Layer 4 of a small transformer language model trained on English Wikipedia (9 layers, counted from 0, width 96).
A neuron adds its activation times its output weights to the MLP's output. To switch it off is to set its activation to zero at one token and run the rest of the model.

Output weights of the MLP neurons that the questions are about. A number n stands for (n - 128) times 0.0057.
n20: 103, 142, 122, 98, 132, 93, 94, 91, 112, 137, 92, 146, 179, 113, 112, 127, 81, 113, 127, 127, 133, 96, 121, 165, 116, 129, 133, 172, 124, 145, 137, 134, 136, 131, 174, 90, 132, 139, 89, 124, 166, 147, 121, 98, 150, 159, 104, 126, 137, 113, 145, 138, 112, 131, 128, 121, 142, 168, 151, 162, 152, 161, 130, 144, 119, 142, 100, 108, 184, 183, 88, 127, 141, 20, 128, 123, 122, 123, 127, 109, 88, 142, 110, 98, 117, 108, 103, 123, 170, 126, 111, 116, 109, 146, 97, 138
n41: 87, 118, 103, 143, 144, 114, 140, 154, 155, 122, 136, 141, 97, 124, 126, 110, 148, 118, 113, 152, 86, 99, 131, 148, 98, 140, 137, 96, 153, 159, 137, 108, 175, 149, 141, 129, 111, 128, 139, 95, 104, 94, 133, 115, 99, 159, 146, 109, 139, 114, 93, 109, 162, 129, 134, 111, 152, 98, 107, 177, 165, 104, 105, 169, 149, 136, 101, 137, 132, 93, 165, 98, 142, 74, 101, 86, 154, 145, 180, 160, 142, 146, 134, 141, 90, 146, 152, 113, 164, 101, 138, 147, 118, 118, 134, 140
n58: 132, 135, 102, 213, 172, 108, 87, 137, 169, 97, 146, 167, 111, 86, 156, 149, 122, 131, 127, 143, 119, 126, 123, 102, 102, 116, 162, 182, 116, 145, 139, 117, 133, 114, 115, 129, 107, 185, 142, 140, 101, 120, 142, 133, 137, 131, 111, 166, 119, 183, 77, 144, 137, 160, 116, 153, 134, 94, 160, 138, 135, 157, 126, 160, 157, 149, 105, 100, 128, 104, 149, 140, 159, 164, 131, 134, 104, 118, 107, 114, 122, 148, 149, 152, 115, 142, 154, 138, 114, 122, 124, 112, 119, 154, 198, 158
n67: 133, 157, 95, 161, 81, 130, 140, 123, 147, 160, 77, 148, 153, 126, 130, 152, 124, 118, 138, 145, 145, 92, 146, 134, 147, 143, 135, 108, 126, 139, 116, 141, 186, 127, 113, 117, 140, 152, 146, 127, 128, 130, 118, 198, 119, 134, 155, 120, 109, 114, 136, 138, 107, 164, 144, 131, 158, 159, 118, 84, 130, 143, 115, 131, 123, 83, 148, 120, 121, 91, 115, 95, 129, 95, 117, 100, 148, 111, 158, 160, 126, 164, 117, 161, 156, 129, 107, 133, 118, 114, 122, 93, 113, 161, 139, 156
n95: 126, 118, 147, 212, 133, 112, 152, 116, 123, 128, 147, 105, 128, 133, 130, 142, 112, 158, 89, 135, 148, 148, 151, 94, 140, 118, 118, 127, 120, 128, 110, 144, 87, 128, 138, 120, 137, 146, 114, 82, 97, 113, 114, 118, 105, 67, 100, 142, 91, 156, 112, 103, 112, 144, 167, 139, 111, 129, 146, 136, 106, 112, 123, 121, 133, 144, 104, 119, 129, 141, 93, 125, 167, 202, 151, 143, 112, 119, 124, 141, 158, 96, 163, 132, 135, 145, 159, 143, 125, 92, 98, 141, 139, 183, 217, 128
n112: 155, 167, 126, 108, 132, 164, 82, 141, 103, 168, 182, 99, 159, 158, 123, 141, 145, 77, 130, 117, 144, 120, 107, 164, 136, 95, 102, 100, 128, 91, 113, 138, 150, 112, 109, 189, 131, 114, 120, 113, 148, 151, 147, 129, 119, 165, 96, 108, 150, 91, 148, 148, 144, 115, 150, 140, 139, 130, 125, 98, 132, 122, 116, 106, 156, 54, 83, 150, 117, 154, 154, 152, 156, 118, 141, 152, 125, 99, 153, 137, 128, 113, 108, 130, 146, 109, 87, 137, 140, 94, 146, 111, 146, 73, 155, 131
n129: 105, 142, 115, 117, 127, 155, 107, 133, 148, 155, 113, 145, 160, 137, 91, 125, 141, 132, 170, 89, 177, 145, 128, 66, 108, 129, 189, 136, 112, 135, 78, 176, 93, 116, 127, 71, 104, 140, 120, 130, 103, 98, 133, 157, 166, 99, 126, 187, 121, 167, 127, 150, 146, 164, 148, 139, 131, 95, 170, 116, 111, 102, 98, 120, 137, 117, 114, 157, 117, 142, 100, 199, 131, 134, 147, 173, 168, 166, 95, 196, 120, 137, 160, 120, 114, 120, 170, 138, 110, 116, 156, 107, 125, 168, 131, 128
n145: 149, 106, 104, 165, 80, 89, 151, 123, 86, 98, 184, 148, 140, 131, 122, 154, 119, 125, 123, 117, 126, 172, 123, 102, 154, 138, 149, 157, 155, 158, 128, 109, 134, 208, 131, 135, 158, 129, 167, 133, 110, 103, 149, 195, 89, 111, 94, 93, 166, 120, 141, 165, 136, 122, 97, 182, 138, 179, 154, 95, 101, 90, 131, 119, 146, 120, 111, 138, 148, 112, 160, 120, 87, 50, 138, 141, 107, 115, 135, 76, 99, 116, 112, 165, 148, 95, 113, 135, 100, 137, 150, 121, 128, 169, 142, 132
n151: 142, 131, 137, 244, 112, 115, 151, 105, 148, 126, 125, 156, 168, 116, 130, 138, 160, 131, 142, 111, 132, 133, 142, 117, 94, 117, 130, 157, 85, 105, 114, 120, 156, 100, 89, 193, 130, 110, 124, 96, 155, 132, 129, 107, 123, 108, 148, 162, 109, 159, 117, 70, 107, 122, 116, 158, 176, 123, 118, 132, 143, 123, 93, 142, 172, 144, 146, 83, 129, 159, 98, 135, 165, 200, 149, 160, 149, 134, 115, 137, 145, 137, 102, 122, 121, 129, 125, 171, 171, 105, 79, 174, 118, 108, 162, 135
n160: 96, 128, 116, 113, 98, 140, 123, 125, 120, 114, 119, 104, 82, 101, 138, 122, 138, 101, 127, 111, 122, 158, 94, 123, 120, 86, 108, 133, 126, 114, 119, 134, 120, 115, 150, 151, 131, 117, 156, 119, 143, 104, 161, 133, 160, 129, 155, 136, 133, 146, 131, 159, 150, 81, 152, 113, 115, 129, 100, 119, 139, 96, 115, 173, 115, 145, 120, 125, 123, 148, 176, 98, 83, 154, 134, 135, 118, 152, 118, 170, 120, 113, 109, 141, 147, 105, 140, 137, 140, 135, 134, 120, 107, 107, 107, 105
n225: 140, 99, 113, 46, 152, 143, 100, 147, 120, 139, 182, 99, 152, 144, 140, 165, 124, 127, 172, 99, 176, 113, 114, 103, 131, 134, 99, 132, 103, 118, 163, 144, 111, 137, 118, 186, 104, 138, 128, 85, 144, 86, 149, 122, 135, 120, 135, 147, 134, 106, 93, 134, 135, 155, 120, 83, 122, 114, 127, 101, 123, 162, 86, 98, 142, 105, 75, 151, 185, 113, 111, 164, 188, 25, 102, 137, 101, 132, 126, 158, 88, 151, 148, 126, 75, 100, 91, 151, 142, 128, 82, 156, 144, 146, 155, 105
n280: 160, 81, 145, 113, 96, 120, 145, 135, 108, 138, 98, 122, 122, 125, 103, 132, 118, 125, 161, 131, 108, 134, 102, 127, 100, 188, 163, 135, 127, 124, 96, 135, 121, 149, 154, 119, 124, 145, 117, 158, 134, 161, 123, 178, 122, 134, 139, 151, 139, 119, 153, 130, 159, 116, 152, 154, 112, 134, 141, 114, 132, 115, 154, 135, 148, 128, 156, 88, 115, 129, 120, 123, 84, 86, 73, 136, 156, 145, 116, 168, 129, 134, 143, 128, 97, 123, 130, 142, 172, 97, 122, 95, 117, 123, 124, 127
n392: 175, 152, 136, 81, 105, 162, 159, 172, 115, 93, 66, 107, 117, 98, 129, 151, 161, 148, 79, 138, 131, 157, 143, 112, 141, 150, 85, 124, 140, 189, 89, 115, 117, 113, 168, 123, 120, 101, 149, 118, 99, 127, 118, 108, 129, 138, 131, 144, 127, 148, 179, 130, 69, 123, 77, 145, 114, 151, 133, 147, 165, 159, 132, 119, 119, 150, 142, 127, 143, 85, 189, 129, 152, 193, 111, 152, 144, 107, 156, 120, 124, 93, 122, 177, 126, 121, 134, 112, 113, 102, 138, 105, 121, 77, 137, 144
n401: 151, 133, 123, 250, 117, 136, 137, 148, 102, 133, 123, 115, 121, 121, 84, 152, 132, 123, 109, 134, 136, 129, 120, 125, 134, 132, 120, 112, 122, 135, 115, 133, 145, 128, 111, 140, 89, 130, 134, 133, 116, 127, 143, 115, 137, 64, 122, 155, 132, 138, 137, 132, 127, 119, 132, 101, 140, 148, 130, 143, 120, 151, 136, 108, 90, 145, 140, 106, 127, 136, 118, 124, 140, 216, 113, 99, 133, 141, 139, 187, 166, 130, 138, 92, 100, 132, 116, 101, 123, 117, 179, 122, 122, 139, 204, 116
n413: 125, 135, 130, 148, 156, 137, 131, 113, 118, 127, 138, 114, 147, 147, 143, 114, 145, 118, 114, 139, 142, 141, 152, 123, 117, 88, 106, 133, 127, 137, 97, 152, 140, 156, 128, 157, 119, 124, 120, 110, 132, 91, 117, 89, 139, 68, 126, 103, 124, 142, 105, 118, 143, 144, 159, 52, 127, 144, 110, 101, 98, 113, 98, 122, 113, 152, 67, 106, 122, 128, 115, 133, 135, 157, 147, 148, 133, 128, 117, 150, 129, 141, 143, 133, 140, 140, 112, 131, 137, 101, 150, 62, 151, 124, 121, 85
n424: 159, 98, 125, 83, 91, 118, 125, 143, 142, 113, 117, 83, 104, 169, 119, 125, 126, 112, 149, 129, 114, 78, 102, 81, 130, 117, 127, 147, 161, 141, 108, 80, 161, 146, 131, 130, 124, 137, 120, 119, 155, 132, 162, 143, 129, 146, 122, 141, 121, 93, 102, 96, 144, 152, 149, 144, 132, 111, 170, 169, 137, 159, 122, 154, 154, 164, 112, 106, 141, 123, 145, 117, 162, 20, 113, 140, 129, 112, 124, 114, 119, 139, 124, 150, 123, 116, 140, 138, 129, 124, 134, 111, 138, 135, 79, 143

Each question names a token from some text and the token that comes next. It shows the activations a of the neurons there, in the order above. A number n stands for (n - 128) times 0.049.

Then comes g, the gradient of the next token's log-probability with respect to the MLP's output, scaled to length 1. A neuron's effect is roughly proportional to its activation times (output weights . g). A number n stands for (n - 128) times 0.0036.

"V", then "D"
a: 128, 123, 142, 162, 123, 131, 123, 127, 123, 134, 125, 126, 126, 142, 136, 126
g: 164, 105, 132, 93, 101, 124, 113, 87, 132, 76, 118, 119, 125, 121, 148, 98, 142, 128, 141, 102, 104, 124, 114, 179, 162, 151, 127, 115, 151, 166, 143, 86, 142, 128, 117, 100, 180, 102, 94, 109, 176, 120, 115, 151, 91, 160, 144, 127, 119, 75, 107, 69, 196, 128, 89, 95, 56, 148, 86, 119, 121, 146, 103, 125, 147, 163, 157, 100, 118, 121, 130, 135, 94, 114, 90, 141, 107, 101, 89, 129, 121, 155, 140, 108, 120, 181, 160, 133, 120, 51, 146, 131, 130, 109, 148, 89
Switching off which neuron hurts the next token most? n129

"al", then "]"
a: 122, 126, 167, 123, 140, 142, 122, 149, 123, 154, 122, 127, 127, 129, 123, 124
g: 138, 186, 132, 124, 159, 144, 160, 86, 149, 53, 121, 134, 80, 121, 112, 148, 113, 126, 143, 124, 156, 126, 153, 117, 142, 100, 92, 175, 127, 61, 101, 122, 128, 152, 100, 119, 120, 174, 178, 60, 144, 81, 152, 154, 133, 144, 99, 155, 84, 136, 100, 93, 143, 114, 149, 124, 180, 104, 156, 98, 133, 105, 102, 133, 167, 91, 119, 104, 157, 136, 87, 182, 159, 132, 167, 136, 156, 146, 102, 109, 143, 102, 162, 94, 126, 164, 108, 157, 112, 104, 129, 137, 127, 108, 123, 152
Which two neurons, each switched off alone, lower its probability most, in order? n58, n95

"eneral", then " E"
a: 132, 123, 146, 149, 160, 126, 124, 122, 122, 125, 123, 122, 127, 128, 122, 136
g: 60, 136, 112, 141, 175, 105, 161, 111, 131, 151, 186, 91, 155, 112, 110, 58, 135, 93, 170, 126, 91, 164, 99, 51, 131, 109, 164, 119, 138, 95, 109, 129, 142, 177, 105, 130, 132, 127, 152, 121, 123, 183, 164, 111, 116, 105, 117, 118, 194, 110, 99, 173, 141, 114, 127, 155, 116, 64, 129, 134, 112, 142, 155, 170, 120, 147, 133, 103, 127, 120, 152, 171, 110, 126, 118, 121, 125, 129, 124, 103, 130, 123, 192, 107, 146, 100, 137, 94, 152, 100, 139, 111, 125, 163, 122, 160
Switching off which neuron hurts the next token most? n58

"on", then "ia"
a: 123, 150, 125, 122, 152, 124, 123, 127, 124, 125, 126, 122, 134, 148, 123, 123
g: 115, 128, 141, 114, 149, 105, 110, 178, 135, 70, 138, 109, 182, 126, 139, 136, 123, 109, 105, 139, 122, 113, 164, 123, 119, 107, 67, 119, 111, 104, 206, 141, 154, 114, 131, 118, 99, 177, 150, 131, 102, 121, 125, 94, 130, 147, 124, 105, 126, 134, 176, 138, 141, 124, 124, 146, 89, 94, 156, 155, 209, 123, 112, 100, 151, 192, 106, 176, 142, 155, 108, 112, 110, 111, 137, 119, 164, 204, 161, 128, 80, 110, 152, 109, 98, 156, 79, 121, 144, 125, 117, 173, 114, 146, 123, 96
Switching off which neuron hurts the next token most? n41

".", then " |"
a: 176, 125, 126, 230, 123, 127, 123, 126, 155, 128, 127, 130, 135, 172, 128, 123
g: 156, 133, 112, 126, 115, 152, 167, 149, 91, 136, 47, 134, 144, 117, 124, 176, 120, 120, 68, 100, 127, 147, 164, 135, 103, 85, 136, 145, 159, 158, 147, 120, 160, 53, 114, 142, 116, 87, 125, 121, 83, 104, 95, 99, 101, 114, 145, 130, 89, 149, 144, 49, 148, 147, 125, 113, 151, 133, 146, 144, 167, 135, 89, 111, 104, 124, 110, 86, 138, 137, 120, 127, 139, 109, 155, 131, 108, 138, 159, 176, 95, 73, 75, 170, 141, 106, 116, 185, 135, 140, 118, 166, 121, 118, 138, 121
Switching off which neuron hurts the next token most? n67

" the", then " "
a: 123, 131, 124, 142, 123, 134, 122, 140, 123, 128, 172, 123, 123, 123, 123, 128
g: 120, 104, 126, 142, 176, 123, 118, 130, 119, 131, 152, 160, 105, 162, 107, 170, 149, 96, 113, 130, 127, 102, 105, 161, 117, 78, 172, 135, 140, 70, 165, 115, 138, 133, 157, 139, 112, 143, 84, 125, 157, 140, 169, 142, 101, 143, 97, 86, 123, 106, 122, 84, 59, 120, 113, 151, 145, 116, 166, 88, 139, 111, 161, 131, 154, 92, 141, 132, 124, 126, 133, 75, 140, 130, 140, 170, 71, 135, 155, 168, 97, 163, 147, 146, 157, 177, 173, 139, 125, 72, 140, 95, 135, 61, 144, 168
Switching off which neuron hurts the next token most? n112

"K", then "T"
a: 133, 129, 125, 158, 163, 124, 126, 126, 151, 123, 124, 127, 129, 129, 146, 126
g: 83, 142, 127, 125, 118, 140, 185, 105, 146, 122, 83, 139, 90, 152, 128, 145, 120, 116, 114, 129, 123, 89, 113, 124, 185, 183, 120, 104, 143, 158, 129, 120, 130, 99, 149, 174, 170, 111, 67, 96, 185, 140, 108, 124, 70, 99, 158, 102, 105, 146, 96, 139, 106, 108, 137, 154, 127, 136, 141, 91, 84, 49, 112, 104, 130, 87, 123, 118, 116, 79, 147, 112, 87, 121, 132, 125, 132, 154, 165, 94, 102, 154, 122, 69, 126, 169, 139, 94, 176, 118, 151, 140, 131, 127, 140, 100
Switching off which neuron hurts the next token most? n67

"ing", then " the"
a: 132, 126, 184, 133, 134, 122, 124, 185, 129, 131, 123, 126, 127, 161, 126, 144
g: 149, 122, 105, 110, 144, 145, 166, 144, 175, 166, 151, 135, 122, 112, 166, 89, 138, 151, 108, 79, 140, 165, 143, 103, 109, 110, 154, 103, 148, 136, 100, 220, 159, 207, 109, 107, 155, 170, 114, 113, 173, 149, 94, 132, 114, 148, 112, 100, 109, 115, 137, 103, 119, 134, 146, 145, 137, 118, 100, 118, 133, 105, 162, 101, 136, 123, 144, 106, 130, 125, 120, 141, 173, 120, 114, 170, 179, 123, 155, 105, 75, 144, 94, 133, 148, 124, 149, 137, 89, 176, 138, 174, 128, 145, 150, 52
Switching off which neuron hurts the next token most? n145

"m", then "y"
a: 123, 132, 143, 125, 201, 123, 123, 122, 149, 129, 122, 136, 136, 152, 124, 125
g: 160, 128, 135, 121, 111, 151, 60, 133, 80, 141, 180, 158, 136, 122, 91, 150, 115, 132, 153, 48, 136, 97, 99, 172, 113, 129, 98, 138, 89, 168, 97, 93, 124, 118, 129, 112, 140, 126, 154, 163, 113, 193, 115, 126, 121, 97, 101, 99, 125, 131, 176, 106, 167, 94, 166, 161, 38, 78, 142, 103, 96, 106, 89, 112, 147, 133, 125, 136, 132, 147, 117, 150, 129, 108, 155, 164, 132, 146, 113, 147, 117, 137, 123, 115, 130, 90, 139, 161, 193, 113, 125, 141, 134, 124, 129, 138
Switching off which neuron hurts the next token most? n280

"ations", then "==\n\n"
a: 147, 123, 178, 185, 126, 122, 126, 124, 195, 144, 125, 123, 126, 122, 129, 150
g: 81, 143, 144, 134, 132, 153, 149, 166, 171, 137, 110, 158, 144, 91, 99, 185, 115, 152, 91, 101, 138, 123, 145, 113, 179, 170, 136, 128, 130, 169, 111, 136, 156, 150, 77, 100, 134, 127, 148, 93, 88, 147, 129, 133, 132, 208, 176, 133, 75, 120, 100, 156, 160, 103, 170, 116, 111, 142, 135, 95, 144, 161, 106, 114, 132, 102, 141, 170, 146, 161, 137, 147, 99, 127, 137, 128, 112, 142, 128, 105, 77, 90, 158, 126, 140, 163, 98, 169, 119, 204, 162, 130, 147, 123, 142, 87
Switching off which neuron hurts the next token most? n67

",", then " had"
a: 153, 149, 122, 157, 129, 126, 124, 123, 180, 133, 122, 155, 137, 124, 138, 124
g: 82, 134, 113, 136, 159, 125, 164, 136, 139, 124, 60, 137, 136, 87, 49, 122, 102, 163, 175, 174, 174, 147, 153, 134, 123, 177, 96, 106, 129, 110, 137, 97, 152, 145, 147, 147, 119, 122, 144, 120, 144, 117, 159, 129, 128, 125, 150, 154, 155, 156, 137, 86, 173, 95, 167, 142, 140, 146, 153, 138, 122, 119, 125, 130, 94, 80, 136, 114, 148, 166, 74, 112, 173, 122, 157, 181, 78, 123, 152, 178, 179, 140, 126, 101, 137, 93, 121, 153, 125, 114, 145, 102, 172, 126, 147, 86
Switching off which neuron hurts the next token most? n151

" ", then "8"
a: 128, 123, 122, 125, 152, 123, 159, 123, 127, 122, 137, 122, 122, 125, 124, 128
g: 190, 158, 107, 135, 104, 118, 149, 148, 118, 102, 106, 141, 131, 131, 132, 154, 113, 113, 200, 200, 127, 131, 143, 137, 113, 134, 151, 150, 150, 144, 189, 101, 99, 139, 159, 120, 87, 174, 159, 89, 78, 126, 142, 202, 107, 145, 156, 86, 128, 138, 159, 148, 109, 148, 172, 135, 104, 150, 127, 144, 117, 125, 160, 123, 84, 144, 123, 103, 132, 130, 149, 181, 141, 133, 98, 103, 170, 61, 143, 89, 127, 106, 121, 107, 167, 90, 109, 152, 96, 104, 101, 136, 126, 107, 148, 114
Which neuron, switched off, raises the next token's probability most? n129

"us", then ")\n"
a: 124, 123, 123, 123, 164, 126, 127, 122, 180, 165, 126, 123, 155, 248, 167, 126
g: 125, 150, 119, 142, 130, 161, 105, 138, 148, 97, 134, 179, 132, 127, 149, 147, 129, 86, 141, 121, 113, 70, 129, 174, 93, 216, 78, 131, 124, 98, 97, 134, 67, 87, 92, 92, 77, 109, 105, 110, 154, 105, 130, 168, 124, 121, 120, 135, 66, 106, 114, 77, 112, 139, 133, 147, 160, 169, 67, 135, 126, 88, 116, 124, 161, 149, 117, 151, 104, 133, 125, 149, 108, 142, 130, 131, 113, 126, 104, 116, 72, 126, 148, 125, 110, 142, 127, 129, 126, 205, 88, 119, 135, 102, 122, 100
Which neuron, switched off, raises the next token's probability most? n401

" ", then "22"
a: 129, 123, 122, 125, 141, 124, 155, 123, 127, 123, 134, 122, 122, 124, 123, 123
g: 102, 145, 196, 138, 121, 135, 148, 149, 96, 151, 128, 102, 152, 136, 133, 116, 121, 128, 128, 52, 155, 172, 152, 128, 147, 125, 111, 129, 142, 92, 83, 160, 151, 113, 149, 119, 133, 98, 165, 157, 160, 183, 184, 102, 148, 140, 67, 157, 91, 135, 78, 136, 92, 130, 165, 129, 111, 101, 124, 132, 106, 91, 117, 119, 117, 180, 121, 131, 90, 153, 105, 102, 149, 140, 154, 135, 61, 127, 92, 102, 116, 165, 99, 138, 112, 111, 134, 103, 109, 138, 164, 78, 73, 136, 101, 142
Switching off which neuron hurts the next token most? n129

"ak", then "ov"
a: 142, 123, 122, 123, 177, 123, 127, 129, 206, 136, 127, 161, 165, 220, 167, 124
g: 111, 141, 126, 103, 152, 180, 138, 124, 154, 107, 154, 97, 69, 93, 92, 142, 140, 110, 125, 115, 114, 82, 121, 110, 116, 86, 90, 48, 149, 63, 130, 129, 134, 130, 105, 161, 105, 150, 146, 125, 130, 144, 152, 126, 91, 139, 181, 100, 152, 146, 135, 110, 65, 130, 178, 162, 151, 135, 136, 149, 116, 179, 57, 140, 121, 129, 85, 142, 144, 95, 138, 157, 111, 119, 131, 122, 159, 101, 166, 102, 164, 165, 115, 138, 92, 174, 133, 153, 138, 105, 139, 169, 109, 130, 128, 154
Switching off which neuron hurts the next token most? n151

"ision", then "."
a: 122, 123, 185, 137, 135, 128, 123, 127, 189, 128, 125, 126, 132, 191, 128, 122
g: 116, 103, 127, 132, 151, 140, 163, 118, 119, 126, 80, 152, 154, 90, 143, 112, 176, 107, 143, 157, 124, 121, 104, 175, 89, 118, 93, 84, 83, 168, 151, 111, 143, 70, 144, 185, 150, 110, 119, 111, 124, 111, 144, 134, 129, 130, 124, 174, 122, 210, 151, 134, 154, 132, 66, 136, 120, 106, 157, 129, 133, 134, 119, 97, 157, 148, 81, 100, 130, 158, 119, 134, 126, 127, 148, 127, 126, 56, 124, 125, 88, 64, 100, 129, 107, 94, 148, 212, 120, 138, 119, 139, 141, 121, 110, 126
Which two neurons, each switched off alone, lower its probability most, in order? n151, n58

"per", then "ation"
a: 127, 123, 148, 124, 148, 123, 122, 123, 123, 145, 122, 162, 140, 142, 134, 125
g: 125, 137, 125, 131, 145, 121, 150, 122, 68, 170, 149, 123, 144, 82, 149, 149, 142, 98, 159, 106, 151, 121, 91, 83, 131, 179, 148, 114, 180, 97, 111, 120, 145, 94, 160, 111, 166, 133, 145, 133, 174, 126, 171, 43, 131, 128, 79, 139, 96, 114, 214, 117, 149, 163, 136, 180, 136, 149, 119, 198, 143, 126, 124, 101, 134, 132, 104, 98, 125, 132, 85, 132, 139, 125, 133, 119, 97, 130, 158, 170, 109, 108, 163, 178, 119, 107, 125, 162, 131, 112, 102, 123, 120, 100, 137, 143
Which two neurons, each switched off alone, lower its probability most, in order? n280, n95

"|---|---|---|---", then "|---|---"
a: 125, 138, 123, 122, 125, 124, 124, 125, 122, 122, 124, 129, 123, 128, 123, 207
g: 127, 145, 141, 147, 177, 185, 94, 212, 100, 130, 110, 138, 74, 138, 142, 102, 167, 114, 118, 110, 147, 146, 137, 113, 124, 83, 157, 127, 154, 79, 133, 119, 112, 159, 141, 168, 122, 152, 137, 128, 130, 129, 155, 149, 108, 140, 96, 86, 132, 146, 103, 115, 103, 131, 105, 121, 108, 99, 195, 130, 94, 92, 138, 172, 117, 121, 132, 179, 167, 87, 131, 130, 118, 128, 116, 202, 93, 90, 129, 159, 151, 146, 124, 112, 113, 166, 185, 131, 148, 140, 154, 114, 77, 130, 159, 163
Switching off which neuron hurts the next token most? n424

"pe", then "-"
a: 122, 126, 199, 140, 194, 125, 123, 127, 158, 150, 127, 125, 126, 189, 122, 122
g: 150, 148, 166, 142, 98, 187, 132, 115, 173, 111, 83, 84, 104, 157, 148, 126, 152, 124, 96, 122, 147, 199, 148, 172, 141, 150, 118, 84, 134, 145, 147, 115, 126, 102, 191, 110, 155, 143, 105, 165, 88, 104, 140, 104, 100, 97, 113, 158, 53, 145, 143, 158, 129, 157, 187, 133, 147, 130, 150, 137, 94, 117, 130, 145, 87, 147, 123, 101, 104, 129, 129, 179, 101, 132, 124, 125, 137, 119, 93, 152, 106, 106, 174, 139, 170, 119, 166, 117, 106, 175, 122, 134, 177, 153, 148, 113
Switching off which neuron hurts the next token most? n95

" B", then "ag"
a: 122, 124, 123, 127, 122, 124, 122, 124, 124, 131, 122, 124, 148, 127, 124, 122
g: 120, 130, 112, 124, 138, 117, 149, 167, 118, 131, 88, 118, 126, 157, 130, 133, 142, 149, 71, 116, 125, 96, 173, 79, 119, 91, 98, 78, 89, 152, 85, 115, 151, 134, 164, 133, 114, 133, 122, 131, 136, 120, 144, 136, 126, 108, 168, 96, 144, 114, 104, 103, 143, 129, 130, 158, 96, 141, 174, 151, 141, 93, 114, 193, 82, 177, 191, 98, 137, 121, 140, 120, 84, 131, 166, 135, 87, 92, 105, 93, 54, 174, 168, 135, 114, 106, 179, 167, 112, 139, 153, 153, 129, 145, 108, 160
Switching off which neuron hurts the next token most? n392

"E", then "L"
a: 133, 123, 124, 176, 123, 127, 126, 127, 122, 185, 127, 124, 123, 133, 127, 123
g: 156, 127, 126, 111, 86, 101, 102, 165, 117, 115, 95, 102, 146, 119, 97, 105, 136, 133, 122, 127, 111, 159, 145, 138, 111, 149, 168, 143, 114, 111, 177, 138, 109, 133, 145, 82, 119, 153, 174, 143, 135, 142, 114, 118, 99, 136, 176, 137, 145, 75, 174, 132, 113, 113, 117, 83, 135, 143, 87, 143, 107, 171, 154, 142, 183, 110, 124, 129, 124, 133, 138, 78, 104, 128, 95, 164, 114, 165, 163, 129, 173, 134, 133, 68, 249, 124, 119, 189, 106, 126, 128, 145, 107, 142, 119, 139
Switching off which neuron hurts the next token most? n67

"d", then "ra"
a: 127, 123, 131, 122, 123, 122, 134, 123, 127, 128, 157, 123, 127, 133, 133, 123
g: 137, 149, 172, 133, 153, 116, 95, 136, 117, 99, 91, 132, 144, 110, 151, 146, 89, 157, 72, 136, 151, 129, 136, 124, 142, 73, 107, 141, 106, 161, 154, 134, 139, 93, 137, 125, 104, 133, 97, 181, 101, 108, 93, 153, 141, 161, 106, 145, 131, 149, 125, 193, 141, 127, 98, 100, 128, 117, 169, 121, 79, 168, 115, 55, 128, 148, 169, 168, 155, 131, 96, 132, 123, 134, 159, 208, 153, 162, 137, 152, 138, 153, 157, 153, 116, 117, 167, 125, 167, 150, 93, 184, 141, 86, 133, 103
Switching off which neuron hurts the next token most? n225

"or", then "p"
a: 126, 124, 132, 122, 133, 125, 123, 125, 123, 123, 125, 132, 148, 146, 127, 127
g: 112, 130, 88, 124, 163, 143, 90, 151, 91, 150, 77, 178, 122, 112, 91, 136, 118, 160, 109, 171, 92, 136, 141, 123, 152, 93, 154, 174, 175, 128, 138, 104, 143, 99, 174, 146, 176, 70, 122, 122, 175, 97, 124, 154, 140, 136, 111, 77, 156, 194, 146, 162, 138, 115, 140, 144, 188, 116, 109, 173, 157, 66, 139, 143, 139, 131, 156, 122, 103, 129, 104, 96, 115, 109, 127, 147, 145, 140, 131, 93, 156, 149, 118, 147, 90, 111, 146, 59, 120, 149, 123, 130, 159, 129, 123, 139
Which neuron, switched off, raises the next token's probability most? n401

" \"", then "O"
a: 129, 122, 125, 149, 125, 149, 126, 122, 126, 123, 131, 126, 124, 125, 135, 134
g: 89, 164, 142, 141, 139, 120, 141, 97, 119, 157, 174, 101, 122, 92, 136, 122, 177, 101, 168, 120, 130, 181, 188, 124, 109, 80, 71, 159, 188, 98, 97, 69, 82, 115, 111, 122, 100, 124, 88, 129, 135, 143, 142, 107, 146, 145, 119, 79, 137, 102, 117, 149, 112, 134, 116, 122, 104, 148, 140, 81, 130, 151, 104, 110, 104, 152, 146, 122, 158, 169, 141, 117, 172, 123, 130, 145, 134, 78, 124, 171, 191, 157, 136, 125, 104, 130, 177, 147, 114, 174, 110, 111, 93, 165, 120, 134
Which neuron, switched off, raises the next token's probability most? n67

"z", then "er"
a: 124, 128, 123, 124, 149, 122, 125, 125, 130, 122, 123, 123, 125, 169, 146, 125
g: 127, 145, 88, 127, 120, 107, 179, 125, 141, 139, 125, 142, 130, 131, 67, 134, 133, 154, 118, 101, 145, 142, 121, 170, 174, 100, 138, 125, 125, 129, 156, 168, 128, 137, 121, 117, 105, 133, 140, 86, 164, 133, 161, 132, 134, 108, 127, 151, 89, 174, 156, 202, 192, 155, 143, 142, 131, 176, 102, 135, 175, 167, 196, 129, 144, 96, 93, 124, 145, 140, 118, 187, 151, 131, 152, 61, 104, 117, 99, 114, 155, 79, 167, 172, 104, 100, 138, 106, 144, 125, 166, 151, 101, 130, 127, 152
Which neuron, switched off, raises the next token's probability most? n413

"n", then "i"
a: 122, 163, 122, 124, 203, 122, 122, 122, 128, 123, 125, 122, 123, 155, 125, 124
g: 98, 117, 126, 135, 123, 179, 107, 153, 128, 166, 117, 159, 175, 118, 117, 140, 85, 102, 203, 158, 189, 140, 129, 92, 107, 163, 114, 89, 147, 144, 135, 149, 132, 165, 76, 123, 124, 148, 139, 91, 47, 113, 107, 150, 98, 112, 134, 106, 136, 152, 152, 155, 158, 117, 100, 144, 110, 151, 156, 153, 141, 87, 83, 178, 138, 168, 107, 159, 101, 77, 127, 145, 126, 127, 147, 139, 153, 140, 126, 134, 131, 85, 140, 107, 182, 152, 84, 101, 176, 119, 110, 102, 145, 135, 127, 116
Switching off which neuron hurts the next token most? n95

"I", then "V"
a: 173, 124, 123, 182, 123, 125, 125, 128, 152, 123, 127, 122, 134, 141, 146, 153
g: 111, 160, 143, 118, 144, 116, 135, 110, 163, 124, 114, 91, 116, 181, 130, 151, 142, 166, 115, 143, 171, 135, 127, 112, 126, 101, 162, 113, 193, 149, 161, 134, 181, 173, 101, 130, 154, 134, 130, 132, 174, 141, 173, 140, 128, 168, 160, 64, 134, 131, 128, 164, 127, 153, 123, 101, 125, 170, 125, 124, 64, 145, 144, 141, 102, 134, 106, 146, 181, 53, 100, 157, 145, 146, 67, 145, 148, 128, 117, 122, 112, 112, 109, 110, 127, 109, 176, 152, 120, 60, 140, 89, 96, 159, 129, 127
Switching off which neuron hurts the next token most? n67